Layer 7 of a small transformer language model trained on English Wikipedia (11 layers, counted from 0, width 96). Numbers have three digits each and are written without spaces.
In attention head 0, each number of a token's query is one row of weights dot the token's vector x plus its bias. The head spreads its attention over the tokens so far by the softmax of query dot key.

Query weights of the head. A number n stands for (n - 500) times 0.0046.
q0 (bias 0.068): 540447469516570517540494512534474569437546503526465520533465535536490537428455529601440531450491439423455473467416469619432499463449515479534491553463442510576490458554479471421494583520575542570491532455613608477538521478561559466554512515472436481483483505491394452579441507474548462425
q1 (bias -0.331): 539549597533464545431408437423517482416480555513548502564486377573451499500606461503467518489385472579551545423411423508531457308494467396487490441624508437343513586504635456592495489542510476535515580505394549497520458403566381544645599437574393558640596478568522546420518563508509591479
q2 (bias -0.170): 549533524424550533519500477451541414450491508497555420564525529545541605513477512596539572507512612480530391492503387481547437525637436564445477474598467373401558473529540541523513512581489473411566440465512488520479460364467422431467620446511437480505583543467398527473388513451446504666
q3 (bias -0.184): 500485470497462551415461464465449526455506543544508535445511587614472481549562478448470508369536588458502470550501492612491520448515614523457561433465545485528511541458548495479562370562485472465421640454527519459449440527501448468449567553494465528536418505481468537506569513535546497431
q4 (bias -0.075): 521529483539432461427410505491476454444444484454593441541470517377502438514515515648527558579483572583582451545467540481585506482522543487514462521488387484427437515474457521549536547475464411494494510460493553458548495490557488470432435534546458517528428484516413574495621618470534519548
q5 (bias -0.282): 535558633515461489393494545530535531428524442450529464510492404638554547458476324599470535503382440433448626541540425419423518468463498436448609487581509483397492667385631595556499485523472538533545446414490545457449577483466512520373603447597411591512642485450371571496491515539546479477
q6 (bias -0.022): 525439526516428435494570558410548542537602455510514556512550556462578494411571542459503371534381532538451355381469462533507500524485542450627516519469542446490573470619481533401500475559485551492540580589493505496472527517507411501551394536466514479552420461523515558504489377452555468445
q7 (bias -0.076): 483595487346498369480563487450548524516567421571454519422560419552597465501518477396470533467563560579496433503388449515493474519618498559450502463494531562471435554551604543540479525512555557523401481456533440407524585539472509576415481465559524483550520599481505475519447477484452503436
q8 (bias -0.062): 461503552444430461523510559494463560495470547407547499570512555496505520373456456512484454489468468504464517430377549471493457511393494596446548556497531550517524507560476506466578430559546456546493585506447523416480538524510538539519507451462488468531569524484570603534484515432598506453
q9 (bias 0.028): 475457459457413472471431509403535525542509512443465559474519577450580544488545498404520431505636544429576651490500501490439463440521468572517499493597498458418445487467479498585519420472429387430532427450517450472475486575651439614531426593480378558571586479545470518436564510584593537546
q10 (bias 0.231): 393361507537513495495514414503530597556471543544458410520446588440506541440490530555466388461512497488471509631553474603470545590484483583601427449491483478515568540588385349555626549357497507404542531398532467480438517513502606545545484473472585467480384444459528445573570435535520524474
q11 (bias -0.893): 328701588374301815480402643371523411453564505588726185491452471979388696600456182320561686268366596557608493437310424671483542198596285356261498389562481411434622463500653533740556469668360301493429725492384388486627461466308484636645593435644384684740662402725446452440386704362568526593
q12 (bias 0.051): 421560457487466531490472464537456524581580458465525507501455511543485538503522424494393430564516449499471495604493582546419487537634578394617504401465474458589512439575443514563389449513433469541529463499508453523511465514614500529543434493417554579501451524494509523448517578486436486520
q13 (bias 0.467): 456384405474456598705523495407503542469406375550355569524520598320494502454432426615539361495491377553480465544707505547568480507529433430522489541364546546586554384449438492403472545517618684595560418632549606333570459472540461586571587454459486448401475506412568550467468577469544540492
q14 (bias -0.075): 575519533420549589444491514399505416573517480528504508514551511440432454445555462550527521453498503444484415497499491536472586421543545552435503583564458512547521510530502486470452513583561437462478456528460463535583545453465526604399482548514507383584646446531517509558480402514475461498
q15 (bias -0.052): 557482488538500532523510579515514496537599497457515440517534467475455566594526478466398482475524410560482489552488528572462555562462461524541506544450606488473496474459458461489524540458410510438567466434482482495487559483441544519557533444484436504463466491491504492517515485494465481524
q16 (bias -0.128): 480542448540524545523496522567491510511466466465518521473480471551424506492540518481526543486487541519559527466420492503535505441471530453442451481517484519467509475482542452517523480507522493497468548513518485583521538503476513498469456451460495485540542508520475547520463534468512460500
q17 (bias 0.124): 533561496496411504496477491510456475562498382445566504584494589428497501487429411433512563531546527472525468495470481471432427513538519496475457578542607462516408529434560559553543515558510520429493548497405568571441496568393470456497511562540465557547463508434480501488427554499541506503
q18 (bias 0.137): 509536464549414474475436578533406484511535498461477468380543553472478455523507608513528412534496609521572514473569505506450419488436540498518549458495465463520471443600460530508541460458607567446511534472530505526476553473464523513463550466478504390437511509503457523519513450501534504547
q19 (bias -0.024): 583503519524520530515426428507430410471522456598511511408478579431535551485475541498537443468497548466480429494534509483502546527446500564447551539551523531458574464476528480449527540458463521534513465531459440520460516492504513487492536500504461529487577471572456552501609450432503608324
q20 (bias 0.055): 477409538592478493463455554458531523469495525354423544601470449447488488553447466446534474527416481556566474500497505575369599492508555533521451546588543524553501478478434491549591444508492539482476502538505399434450568504418512470586447589458578552487455539530471464518478508469479512464
q21 (bias 0.120): 568570486457546560510419506538535554619376544512455486452474535507521492374595539452555426495465452558460543435542493571414485538491624392584455592510534517569445498569401474477413591390511482581539542485469519426533524507476512451505487548472449553374452402541567486497540495522477554442
q22 (bias 0.004): 511518386519560475523480550516444451456540455471497558517597490408486456530522414449547545411457471439525584439553524446523476496562514496477622475562502479564492595475478488482517453531431440470475531518490547486580512469449488448506523429576518437466532619482553554531570529485507443442
q23 (bias 0.114): 557485499471543469679567496446635505456460510495455493493505544466541394498577549461352397385405610513493451537549496512510396528496514413457538422349484471566470474595393707503602453471558495499433527475562455463453502456524473572589521510433606549415498535568424504498456494463470557589
q24 (bias -0.124): 480535440451538627518537470423458598460507595526491497552535483452440478541580488557579437535502553570443553371593508462515513499407452589583439455646473560452542527514482458513511476533414491517471594414394406477554414572456541469405502511496407487520524513515526491449463572569505485353
q25 (bias 0.167): 593495532548569503461420458416423553536452509504553477482404527417495488434497460527466439478538438553399464545519548502418599556471489599616429553480475417532630530453466496483526488499584454515575463420506482494582540481548600516452446477558456589445437559458494491539554492513497516496
q26 (bias 0.070): 538561540449528505471473421449535411452456471503466485490489440498506564513460541436474447441545561493453484513457509531504459462566428626445644557488534494538501511549469456501508570497493580544470401467532447457542456530463589425579542452456506488431566529422531511542545531504475638448
q27 (bias -0.003): 492544504477469528519397474359465517515542540566351564570506481578429441535411532588514551402484587582452491459539552529544558525455388535552467307525573489593503455439459424514510499521487417534556478435429514495530526520414469545555448570526529560561465450569457430501512511521498501549
q28 (bias 0.100): 516422482529490526463610478460556462590379498511549491489442537484537520476511508474624554515538481559550492553485535554496485591459521452555486516458546574539549481493459543478398441514432474570398452474463465425500470495501503475533515515497584498461430562554521562493416414540514444495
q29 (bias -0.183): 445481447457568548372576544531489561425505550435535431465425420589455513455557485546573620566504566503468385486541481522529405458385514527519446515641468526400515586549520438620512506537444463362436558534489615450581486483499404479586480470478500505522591477562465461515437504506506482497
q30 (bias -0.178): 578480587464428544475462438498590463515455488642529477643442511616468491623465534562467627454528618483540514469462436461569463496538488522462426471496427504351558478403586414556477477491481539513465506464537499542270453565415532554432673402515390522560591566438456413418550498465449597590
q31 (bias 0.094): 510453439483434483510498496601477505504537499544527468497502543488573525524465517449472517509506528482453520512483485487489528535575508597481504436502509443489504411524496465477475465498472503457513476531496540426474460439529496468538542521492537549491442519487534501527518497475581495481
q32 (bias 0.260): 540481546674484458500503534487424431554488539419522614464541419524472528563493480418496466510551567572563523663598412456421557505507593499474512470448505610569580503453434546492492495459487625443487454511454499464527482513427502497544586522340467467385465517407518454494455574442413456483
q33 (bias -0.082): 519515519497529518381426530477478453526552547502528493573466507526444415525524488351450447525408481491478443472512616423568403476531455556480515394543508338551747444418480543498406493484476558543539494572502553506529561472526457544538714454519474635495514563513463526559384527394529455438
q34 (bias 0.134): 545456456518516521419429499509508472477496506475593444502482514490501427485539561473507433459553522577517558517471528521399526534477470392516517449584466451566534549586528444561509509475509508548508527456458510533439514490524484501467483542570500590513522569442479364493554514519546418500
q35 (bias 0.102): 478554495464486519505479393535538469565509527490533491479568467519488402570555527512556466477474501450529472541589490602426435413506431519545497603478597504494515555530564393491397452564482510548546443543587481506469485467461524522557430524418500525456542592512540489506507432474484448373
q36 (bias -0.127): 480567480432554516503467497489495455556477528510483544601507443534544489432479442480463502514493533437473545425435438528491448502494508491505362551429585487403571427524566513565577502475533416553479586516423447483540505426527508533511541586530588449409511589458554428589555506545589446527
q37 (bias 0.359): 395423452556499404467447516578575488580390552519636508587433519455570466477588695549609339468508623523487510500466493474438455617460495440654483621333493510545423617504336511420474511386356519517540415481555524593471463497522334523578329631563576469425455530616576543544490301602498507436
q38 (bias 0.010): 477452526485553445539477509411508473519588542387457591479547543600502511519546574473529477463545517557478509530439497348534501463518470400545483432602452411421528520499469410522461443460494470474528537584440492566561560445513540492485534565503482381490451445557476546515549542480539526551
q39 (bias -0.258): 575571414614594473475475524538467428402556490529578598524394480554326552544537479485505555531489443456473525513509453497533539416575466594498451419573486533509480462469493514501430499428465507543516454495438502465388574467534537498530576415608483528491610493524472587488504522472565396347
q40 (bias 0.206): 416451473486441462582491449532472543532412561505457597456562502474457564620614607580530473462558546372479491472395459524468482449478603439572514502501517609474585445460489558477483493532502546551511540518476462428433509488456465577504565521524470501506429429487488487587530422496509457535
q41 (bias -0.065): 503589565549510542482607542520500473380490441472507483456536401530499626497543595445463519586498511555407519574509471503605478540497429664437548443549513475575421423437511496435441552526417443524509570460402550506600452484382425513502551475516382481510602473450547460499463484488516461502
q42 (bias 0.059): 476477512450522498460471516460546520564536601569441524549425538457476489463562468457394485537382552518429545418502422512614438457449478576553483543537446518541442454560466519513512483498423398560486458557528540497420540469531475475541452479447568492521485595502573454525647403522588541416
q43 (bias 0.002): 462509460453519389489464593537478531430493523530495464505525553528531597549541523573569522556523510422476436507485525592537483500556544515485508485440520534482544500550526515459451368529467526487561471490504398617476486512478460512393521500497431492495560415566552456503455475529516404478
q44 (bias -0.009): 501480534480527444498514526564454535546589525507522518483439623483424454530436522520529483404461432427463570459456513583572577525471447575562523482613499479460511614495438493462375632518564482533486440495426448547425492556443516623562489504464443543408506530401456548453544476459491476415
q45 (bias 0.077): 478478530478530447552499550449417510535583538480408539444455523524563498448510541459422496596478495486451452547419485532405409506542488416590607463573561461536524555562461442536461544514480523596568552494529455519610557481480519429580495492487423510373587463594471372596550489503559397458
q46 (bias 0.077): 568301564413519559618527554528408502541465507477451472527579482494506572521581504546553480438356451470509393638510435575520440654626506428468491549432528496574462416510544614469511595461546431541552350446529389541535550510574474466536426408424526449414477458550568549526400486553515501504
q47 (bias -0.072): 513543431492497512525474587594489495594551452513571573383500491547545558490515515543444589479459500425432504546516520524465543485564496486489569458588556447480491447460527538533548537450506505543487446455539502579550519479477421526463485481424443438503537414494426572346513483490461485468
q48 (bias -0.021): 460487560525492485517521461500436487376458504558489497548482492386404518539529492487560479533537470435498513544421493494529515466552484541530515479496466507515502571510542566594485500523505567529446504558499551512475399435457637484490463387579542491537480496502484600437417546481529525430
q49 (bias -0.088): 449518487548404498422448606506521552479470461605520428470619493611480520489467512520504542501440428579500446408581418536409480401521468541544449476486471472572457554559491431586556555477440521518496562480529506435502458502561504533466519438504514459564542529488517557492515530527447515503
q50 (bias -0.018): 584444531515517410547550525532468536563487521457468450508612531491417505490522555470457500470483515473456511458524531484471547474530549498541554428409512498490449551476475532579505459532490443512482495513411443573493488494450555478471546471525545571546481522579406526415413437470551535514
q51 (bias 0.143): 535515537554556523500533420410496503381404542636473556497564491481534572494564423491465492517517467479505530625362431435418523637497490511540493434533554504583555463583500542501486525578500501454552481483462506547489455461454511502495472392427426443484498538526469431533581447615458462462
q52 (bias 0.023): 374564527519496573485522464412471427503513553408525524477506492511432549605497434451472551422577520508420551461395449528453496488484488426497515536549441597658485492433405532491459537642505499523481543568605493610492511507535514500457369523507620583492406425514469545484454573568383522490
q53 (bias 0.029): 508505465467557487511509486434457499621395567480444550555452545406534534426486536510522457542456524595378476490374537539414483494421450439557535676486455495584418602512395548524546458496585505460573504468548534572421502397455424553423565553497580560453456583586574448451504495525448547494
q54 (bias -0.135): 521443576529503545475450502574503438517487519504492418535444603539466574406500455518486546421519572550482481509518469472460411411518462497457449474446533444511510538479518412480534533584482507481456534582507573560441544400433418473433493632528551472590588520517488415428589538472582485540
q55 (bias 0.015): 492538572551486522500477417476430480484547469544539495532454465521508417512513548458421412538530402533482504465533474474519488448569578516464419549567593506577448464460520466408501540458530571545439531407584457428525554555518481498442528552515512448478515497492592566599482414471526489486
q56 (bias 0.016): 451546518462478459504516511401537442494535537587515390501458439619480580512500456465558524585474469535509481518515467458509535509470451578529553564576466503436456461459521548521557503526466437499406535482474470492491511627410498626528505502483535508488528480417497515477425472468485441517
q57 (bias 0.239): 551460430543435559479513525563560541554531465423425608457445466412571548411598570615499463548503540447408493482501524576437499498538523388571427499430579502514541456456396545495523391385558498544568510562570600414384504529423495513539343477496541510344416485515626516547634458458544557434
q58 (bias 0.082): 519436485512471558492498459459506526486549509562555448621575488433567512523420460478471404518493600513472463547547702426493468416454534482518545502462529515460485498474517576455441478652544499612528476465472611572466425484506513511480544486441534343483470467433368454607429494517472474455
q59 (bias 0.010): 565450435542537459529483492516563465581460566501581525444459455503530449481428602622468426535452465446419540473493476528519378453535497450516430440473585481595570450500515519492547502442534468509532586503542538540385449417506439496524573476520555466611491413555554553456423496460523499629
q60 (bias -0.162): 466557502501516473528520474416585465407486612449623487556517504464511544396410541408500661510503531458519536482503461514532559439559525406551532490530550462506604489495378506438509528437479561533528596442427564522496466545421535468510482523543459523555511493478463435450570505431380508503
q61 (bias -0.007): 514579523548576593551554444509467425564543515563521481426505560395465414590510454460430555397574509511442537512493525448459455476459474602500634629383431498468474532506535470495533476412542482537503468489523533548511550536471549453497521469538415401450571423480528461580452317468516533470
q62 (bias -0.204): 417520504434550503584426512420469532489574568571552413593553499569487495531326417507501499433458558556472600491588477486527503358512381494500582538498462483542512459611564515490415461432515482393545596556489493499509391541415516512527447507445501524513501510517541464460503496475560495533
q63 (bias 0.037): 414500476615520595525504557534511501516467478502462458527431573486452408487501531643540508488503504431513468575592415495533522396357443520537524549525504508522514451651447439558528434436508589534527473425413582578465469557487426449532549452548482471437534431571537466413457580456452467511

Each question shows a short text with each token's key, already scaled and adjusted for position as the last token sees it. A number n stands for (n - 500) times 0.0043.

Then comes the last token's vector x. A number n stands for (n - 500) times 0.0061.

0 "2001": 550472500397433449534512457515500497557500418451836506433543496507441471524564642527478463489422562519481546408476511485542505512481460420490396508516485522492511441450421533531585403508447510
1 ",": 435479491413461474500485521497505500555502497482753512412565520446460509552526606516516422510477558507541455417505539524524515494536409504503407547530515557577399417525391477559642514504548558
2 " the": 462500440406470464477425466494569507487501523397737574412502518491572489554487612471444438495463557470434506448506544487576479462511401496484423567501460589559465434499444496488606533552547531
3 " committee": 554528441434515478437443424512484504503498478473707524429482606501488507556440568505557413496446540494483476548481454471551542421499475528491401632436562544461464394470440521553589541556510530
4 " had": 484533453454473554455445493496523496520509496454712650476446556513521530458549612527565471497508513551474501507463446464593462432462467485488453514540544577477553367432423525581517517567524521
5 " only": 484521476419446557434525558508509496491506432468713590466429539546571553377568553529552480497533470562462552449478446468557450452436448499519431496575470568471560453463429515570464533585547521
x: 548415423428514472421494478408497461709243171556369434388683392222527621559432591584474381363502542496586443577544715582371420532539496579497618579577431539565388412532712739540526290370529510527640404513448702486608360435501583456825662517431568727594424638389497230557521473475526385370
Which two tokens does the last token look at most, in order? 4 " had", 5 " only"

0 " listing": 537487505422450461526507465514501496532502430452782533441531495514450471518554620523499465496440565522485543431480514486545511516482482431486425513519494520489520448461441537523578411509454510
1 " was": 469518512429456533442477471506489497539503460496698616507506490496422514548536629476540437520516536527531497515495484453594502537480493475480500519530511531493475402456437500556591468546497542
2 " decre": 468519584447447497469541458508485499548505449505692601510520574480471501505536613475503440511493541541549511519490518446529484521535536441460504490506469533490539444468477515525613382490478529
3 "ased": 446505567432448532483498515513522494556504405478688544523442482488425515532535636478500440487495500553538435443486460460518468508431528467477567470508488538494529503504465483525598419553500542
4 " in": 475483534432459529504479557505531498527504407504695518500493465480453529556580676465487456514498494524575506379506489453542519547453466489527539492550528525544474494499453473481580473480508512
5 " area": 486483531466512530480501588523494491590503424507627473460497512469421509552523633515548448520493521574577476438506483492519531494490549487500552503507605480499500503500506520515675478501521500
x: 722407645465409308438290411533609576737338324323582293375540437304541610614720628634465242421591537484297303443606479465648407616561418435603658358718475397728616428579572659430567549258457608737448434422519621567563375561462575477694518617180517614476492547327460411522278600525488552468
To which token does the last token give the most attention? 5 " area"

0 " v": 524489502449465471517509475508504498525502452464700523461527490506469481511541576511487477499454541513498532447486515489530509515482485447491452501516484514497514467475455523516556443492469505
1 "amp": 478507533463450477510516497500482499577505411492669539521548505449485492508541524496485468527449555495471539500491512472534495518511478496483532521507503530478536491514468518478545495483498495
2 "ire": 480506525483468486525515508517471500562506404471692511509535520457485483497512543500522452501473509511488519491501478482507493477517525451474526510498483555477518486533470540495556526494498526
3 ".": 456522503464482474540498477498525499511501469447651537468535542485484503517534602527503481528499528515498501473494470487496482488533482493472483478502541555521460446528447504515541477482507536
4 " Baron": 504521518502463441533488490511501501530504484478622490503551526488434487526553548515538463514424501510498531519499493502469486484561455529499459573489536530486461462497486497475562469494481518
5 " Ze": 521522481524446504508472444498490497541504504473581521486528495514456490509482515544508488514449469532472592510490507497476502459512450469487452529470517509498533418473463531514539471456483487
x: 616520422489532262624564295314657677573465364604207589462465480316500626454584588765576159744646467388369314374866616636533427437574410270383523484595443499604509378543555496438523345333602642500617463669329706536384378565602576397527404521373552536478416622589634343570405674564410470387
To which token does the last token give the most attention? 5 " Ze"

0 " the": 533484495433456465520500472509510498519502449448742526449523489506471479512552592511478472494440547513489539431482515487537506510480477443491435508522481525502509459468453526514562437500466515
1 " Army": 543496442469517501474465489528523501494500481501733481467489554499501497525497510513490430504448489532510521512492478488520539447361507480468467537494544499506494450498477522532579495447516533
2 " Corps": 522499468489493499455501513532502499516498488494698420502500511495443511524512481517531421498453500525525490541493453476499575471404513494490469568491565498471491468529474508529629489471510514
3 " of": 533480489511526505463485526535529499444505482521682441480467516497460541508547506505565477489490456514535550488508478488508556487387469497518445535561538449497456472509514523489570453445522504
4 " Engineer": 535494513471550476504483519564505501463502462532668404477467556501449521509537533501579474458474461527479520560508479516490513462461500532506445567485521446474423489456513505523524462475517514
5 "s": 507492514493568497472509500538520498471499457517663385442473542538417524524482530508583445472498486503500503546501466495506551480429529515496453544521553461488450490513489534537543481489535519
x: 456480468585415348570501390337694559644295381448441327308637428277522594608563686656539419529489481402519474477526530678571521450433304395525358406616356586637422326560392603390631434227494577780461595526516633477491535443653727419804368611203661612365359668604493420623270532474651575478
Which token does the last token look at most, and with what share of its attention? 3 " of", with about 40%

0 " was": 536482500425448467518504470514505497536502447449779526445537487507453480514559611519485462491430553522492544432478514485541512509474481434489422502525479529500512441463441530529574424501458521
1 " mag": 554498506412491452487471450514481497470504515496695596491598552479466515517442577530530498493444569511497557596494522488515462444497461489491448543462495484475464430425482494508565507422495520
2 "ically": 486475514456535484492503537562480498513501526437796524465557519523515516420498597522540450460421478536473536525494444438521499432468565461499481488540468547506498477525500555549559496479506558
3 "-": 536444530462506510486495483524464499420495556441701506455565532500502493416518565547557468490460505538521505519511499466490504467462517500479487455575534471548472454472470546539604501415468560
4 "ev": 487443582382468477471588500531494502476499491512735530508563525519474497401554537509527479492421496488497563511515555480521445530488556501499473448565462451532472504487499493515518470522474535
5 "olved": 446465550440485478479536542537521499554496443443741500504461488501465500452550597478523453470446485546510490422503458472504417519485621491486529469530486567480483552504506524507522472553507553
x: 461655444362540316539309389394539472793223239454563266396630530344492470524711602644566379373502388527531408344527488599456507739504540376527542432678345523689479382705538606595404473410543584705501314454561759596428451491403617538693431548263746346425454594446403572681482632530463504574
To which token does the last token give the most attention? 2 "ically"

0 "or": 540486499434458463525502466509505497527501442452756516450533493510452479516550593518485468494437549516493544437480516484533512504481476437491427507514488524496509451470446530519560433497459516
1 "b": 545515449464503490528472484494514496474496462469755470470510473534380508498541487507528421492475523527468466549485512423502531451450478521517462495516587494487484481532473490531428511482523518
2 " the": 518503432441483476471442472487554503438499489395746581446439495495517494503517531460474448495462533492453480473496498422548472476482469496491476539503510565515477477496492503485509515506520528
3 " properties": 465510506462489487470477476520518496447500463431700548438485531524438480529496537517590423506532548511525471534505478495545538507474509487496476610497552540484462485496476523520598478541496536
4 " of": 484499484458534487489464532532535496426504474496684570428489477525458516518526599506571471509523513510534522429521510518573506510453460519521461555552553502526453478465496508486594479510534515
5 " any": 491482488402469507481497503531539499411505480468666538439501520497561496450485575501500461492490522498511566419512533523568474513432478505527441556530465523535453528460499501463557492478540514
x: 569326489423472235566528312441591510604171266432384606479556371349315626493340669586476373484556513465575464486581400631488461625418478623507560487708316494690436332634652649305380529352592697397499372534640684561517494554468490362678555713350478689463529558457611433557464529445668522605
To which token does the last token give the most attention? 0 "or"

0 " The": 536485498430451462523504466509510498523502445446757525444525493506469478512557598514477470495438549513487545428481516485537506511480476438489430509521477526500508455467448529516567430497464513
1 " Supreme": 520472509412468433477549487521505503437499459473736501442505563488510501533558522486478442515476474486482532495510443500495466489458464530494478582496465538484444457480494503434557524478522485
2 " Hy": 578471468440446496513499443479488498436502522453645533447531533495543484463519480513470511508465481519438596499493504494489473446461413502493480510517498452504521405443513535462516497409494463
3 "dr": 538492552475453487526526479478476501477499525473622515420596526536526477437521446509496496518452577531468599579498567498516505486514416496504439495548523443504564440500472522476549469478484464
4 "a": 507509493481479511557505470505511503541500466422707480393480492553487485491447478503430475492433477512431587487492460446470504456440499443501477482515507461527597524544420517514498515468529492
5 " and": 489492449468535480478443505498544503458503517398677550412515575495550548481555546517520466489474530499476528446497494500517523466488456490505455511566531542553473444520415498506508540451533547
x: 468460343634618437336529418445667540558054311483448435458612448368577455585510605745356274456603458440586545428546600592462417526479483605571410459538537513681434569493406566303567445355573647488483391554416655596693526453408639480643406635269377538569389594534618365630427667450578622387
To which token does the last token give the most attention? 0 " The"

0 ",": 534480502426448456527505470510507497534501445444786523435542488508450478516566605524482463493430561519495543425479522494535515510481469433492416504523480529505508444467438529524579421496461519
1 " 3": 469490441439456482449555577506506499551495513491753530476578443513428460485581570531519460521436550488524474433510534490521472564461484512504451541531482542504484479488447478532610505494560468
2 " mi": 489522459471452501520446512478513497592504474525702569501521448460456423548457633504517492513446557516500468446498525468545478527494517453487508559451545517486531499478465506535651432496478469
3 " south": 477511461491387499516481540518499500546501497456693471550500458475426447523505622499509449516423493533545476449491524447491507550454490458512479604449540508517515550518448476503653443486482506
4 " of": 476498484498483502527452543533514498515509464499685469537508454483410474533551661491534484504415484539564507374511515494513513562416461513522499585510513506551436534479484503481621463451489512
5 " the": 485498441466497501501409534524550502478509487409694514478436448476522460539513630470493497499418494524501513387501514484542485548483481507509482610516511521543456532467498514454642491481507517
x: 485378494523482344474598361618593466649150299362527529408485402318263588378581621759385218494526361509499580343523608550601329539474350574602633390627367517694588360688633398437496425409537547622485469512541599704377440575436562443657423622324413537455604557570554364676527588560680655586
To which token does the last token give the most attention? 4 " of"

0 " years": 531487501446463474516504477506502498524501458466700511461522494505469485513541577514492473495456539512501523447485507488526512508484484452493444506513497517496508465477461521515558442503465509
1 ",": 461499518470478494518488517515515498516502509485634512446518528473484504501531556525532451499498530519556481443501520532510531494514471497502459528516521544534462454527476511517601490497520551
2 " 34": 494495478456444489496515557502506500544496497489630511499536481490462478510544535535541496520472494497535478460508518532514488499519452515507433557503503513469474478503459496511600506519528461
3 "8": 488494463457461487526510556497512500522497484517626496496526461491482487467543516528527469488462501487503447454505507538513466485509495516519438553509516544479486507484460481515564529555548465
4 " days": 515497475479433499509526530505499499555498523508616440508500485483486477481502564516534477497473506514517450455478455496505492522490530495493456543511573528493498502503459500532601451522492498
5 " |": 498510471467454511505514523522495498517500505489630517485493514498483478486524588502519460498489516518547472442499481518548499516505466523488449523517548534504466446479460486524609483521504521
x: 675404468725571224574461351602480544831383269445324484363632342265439511674575663646349278507530343443481670403420531505458467544475461533600536329645480671709493461577577594332439435421590586607505227598331615572526544529509645440639509537296656676516568501353596380603287563553467332332
Which token does the last token look at most, and with what share of its attention? 0 " years", with about 40%

0 " er": 533486503433449471522501466506508497514502447445738529463538490507461481512558586514485470497444545516504540438484522484526509510477473437494440507522487521494509461472450520514562433491461509
1 "up": 511527523449459524499450448532498498489494416443741509544505507504449529476560496501526441506467505509553478523490533447524488467473471488518454578490544519469484521494444463506505502497486499
2 "ti": 518511579432470491546499520528516498519498419461748470532501533496479536468576502496515461472523469515506475510490511481486504503501491490523467479540513524496534555556449486489428479504463527
3 "on": 495494549462505512548501506538501501503499429445749420491510539513440526484513542481549426471507503494500453472502442456486532479494538494500496528525549534502493550551487515516483494545489557
4 ".": 455521508442480483546483468509548498488500473441684531449527571492487519510554637522508481528524523517508499463496474486495492488533479504476472475511559546535445450530447500519519465486502547
5 " Over": 553510504451446519531505509513491497494503445502664477487475520476510484483570592511540457533519468506531530428496473477537523503509451553508491552557579530483481449468476534485531459498446482
x: 693411522439340300666544246405628494691318135523259372446659382293525670564479699771359291604515346531450478394435559677561426695434546423515536551616531328590639454552655565362496442384600680594503380626533572451464525398504655380669481510462400648504774538289479368504584502594468548423
Which two tokens does the last token look at most, in order? 5 " Over", 0 " er"

0 " Ten": 548481500425444457523508461510506497522500439454765517452522488514452477510557595519485474496431540511494546424479521487533503512483469438493417514514485518492506456457450526516558425506455508
1 "ure": 528517546483465505550500501527529497516499399506763426433397503510442492530527510488549467516480438501479513418504477476476518497496499485491441573500548517475529496504499549482486424558467479
2 " |": 473500484441446491483524498538513500497500464477759560424481516523426499517589600468511453494508494521485514462506472491554475512503469528485454479537496547519447413457439486538526477551514553
3 "\n": 484512541422486477508527506521534502506499443506716567413526552506470484497565604513517465525481508494475527461508547456583490495503481509483415486532515535507418422485447496532557479504511526
4 "|": 493516516440434481541554473534531504479500467510670507427532533535468481510547593454471481535472494503455581418514522476568480496457421533481422495556495506523428496506417496495533500512517520
5 "-": 485481526439470505536537459513527504454499487558660510417577506541470462521513567474500467536465518513482590435522534483557488488440460519474434458577510480556439479500437510465535497480463545
x: 452565557582542215482367273295619492728299344523364393449660267401397598511757624449282410526649430386567566368566572466544613518638362526589496701510411605525597467736708450348443381198545751572442331506551566543447688625553633379490391577391506668498498490515636437591537492370506652328
To which token does the last token give the most attention? 4 "|"

0 " the": 544480494412443454526500463511513498525502433432815533433530486508463473516568620515471463492421562517486551410477519483548508513474470426489415510528475533503511447459439533519581418500455520
1 " ste": 513511517396425521503509457492504499508508462464756631502492539474606437478535591494475493522487538531517556502485519474551424512476510431461499491532489510509577490440454524496564447379474497
2 "ep": 491521556398408509562447456497487497475509390458752628536495532435608485434516562506497523506444536550448566499499530475512402515444478478485523517545441487482552522466460492508523472463479508
3 " mountain": 492506560475432455541478542575509495502506495502730511441451513481500446508531610495515469492417515534465545524506479525497483499474535476497558558482511480521568539490541524480710386510493573
4 " sl": 448539507488424455494489505531529495555509517431715583496486501522528454472574495506474466501475581508501566511481513499492539537448445422506534571515482505495616544498498514499664397433515533
5 "ope": 459555561507437507567417498537492500535508446394680538501510555514548476462518532501541460466448558526477472550481438522464517482481503429499511585513524536489600561538455530506655427496480558
x: 510528498662613369284282387471496445763357225445457597469566493437431694437590507669694225435337325381372540502561450550508477471531542393514569475633453434760646447567607583369785510311467571493458478631560664584372314403401583438507478660145610443580480790485649389516244536493615580548
Which two tokens does the last token look at most, in order? 4 " sl", 5 "ope"

0 "\n": 545486508412438449534519462513510497538502430444803528428547502509454472508570622528482461496428560519479555420476525482545508510479469429485395505527485525496500436466434530530584403495455514
1 "|": 496520506424398477542567464545536504488500464525731501421534547545459482509552623447473477536494488513443585402512507468572476490439404538477392489560492512521431480505402493513526498530517522
2 "  ": 464497518413431512522562457521525503530499513570738486411583534521484479496546575491466447532516478560475578408512524488569496487424481502479406473592446498547473412513374528530546477481480517
3 "|": 466498501425393512524560493541529502467500508519757516423570534549488481488570572477475460507517495554490581399515507497562501476396446525479408464606489508541482451521404512505572504543526531
4 " Pet": 466526488467464480531471405474512495516506424561682630438563481534413477589517539533414457521444523545476639461508558492542491479473402474480478551480482523502551383441435524451499499520520487
5 "ter": 519528567427450450564507483511476502460499357502726525452551472524452506564565457517506458530433472539466630526524519488541512446469421536504470546554517539468506436515396548418491476544489491
x: 496616418613652493540488363345483546668355159610509457434535320268518577490576747704469453488418449461545460417516479592460378460436371140575464500495390476643610449458763506466547403261316697534619502626565685654332538545531712453623403719302357580407538662571548441559387474522538635417
To which token does the last token give the most attention? 4 " Pet"

0 " Od": 529489502445460469522501469509505498522501452460701519465527496512470484511545572515483482496450536511491541446484518493526502508490472451495440509509483515496512467471455518510541444499468507
1 "d": 500518488462484484515476475493536497484500420499685544500480445528433498517577515483492496503456495514453506469497521476495448522470431539509494506496489508482498511474484479474441505510510468
2 " Hol": 527497505476434455534525510513529498464502519506663507461510484499478484484586457490511506511454524501449570520493511491463488518500469512499500525498477469499503466482521523468532454442510458
3 "ten": 538491517474443464521533506501511500481499486504641491486476460492468456451580467492542489485420478506439536509501486495451442513502511533489498529508463501480494501474551528495508450500492489
4 " |": 489500469464455477472525511519516500498501503475662547464501497497450496489592561470495474495468502502457516496502470489518451519507483523485493480515454543510456439464461486532533476511522533
5 " Christian": 485497509476517435501456509518541501467505479498647533449502513513479496515561533488511485463418508504462524535508484541487479474514513514496516506476435525509468435460541502485502469530515539
x: 545584367542723262498352346302493545699250314562466468386524531215440573499678667607361404684489398468610421520671465648661471612372418433555553345432450617552471410566569603525631581379330616510589415515550745672391525461493587596621375564264593485150503381478613427723455522540436649468
Which two tokens does the last token look at most, in order? 0 " Od", 5 " Christian"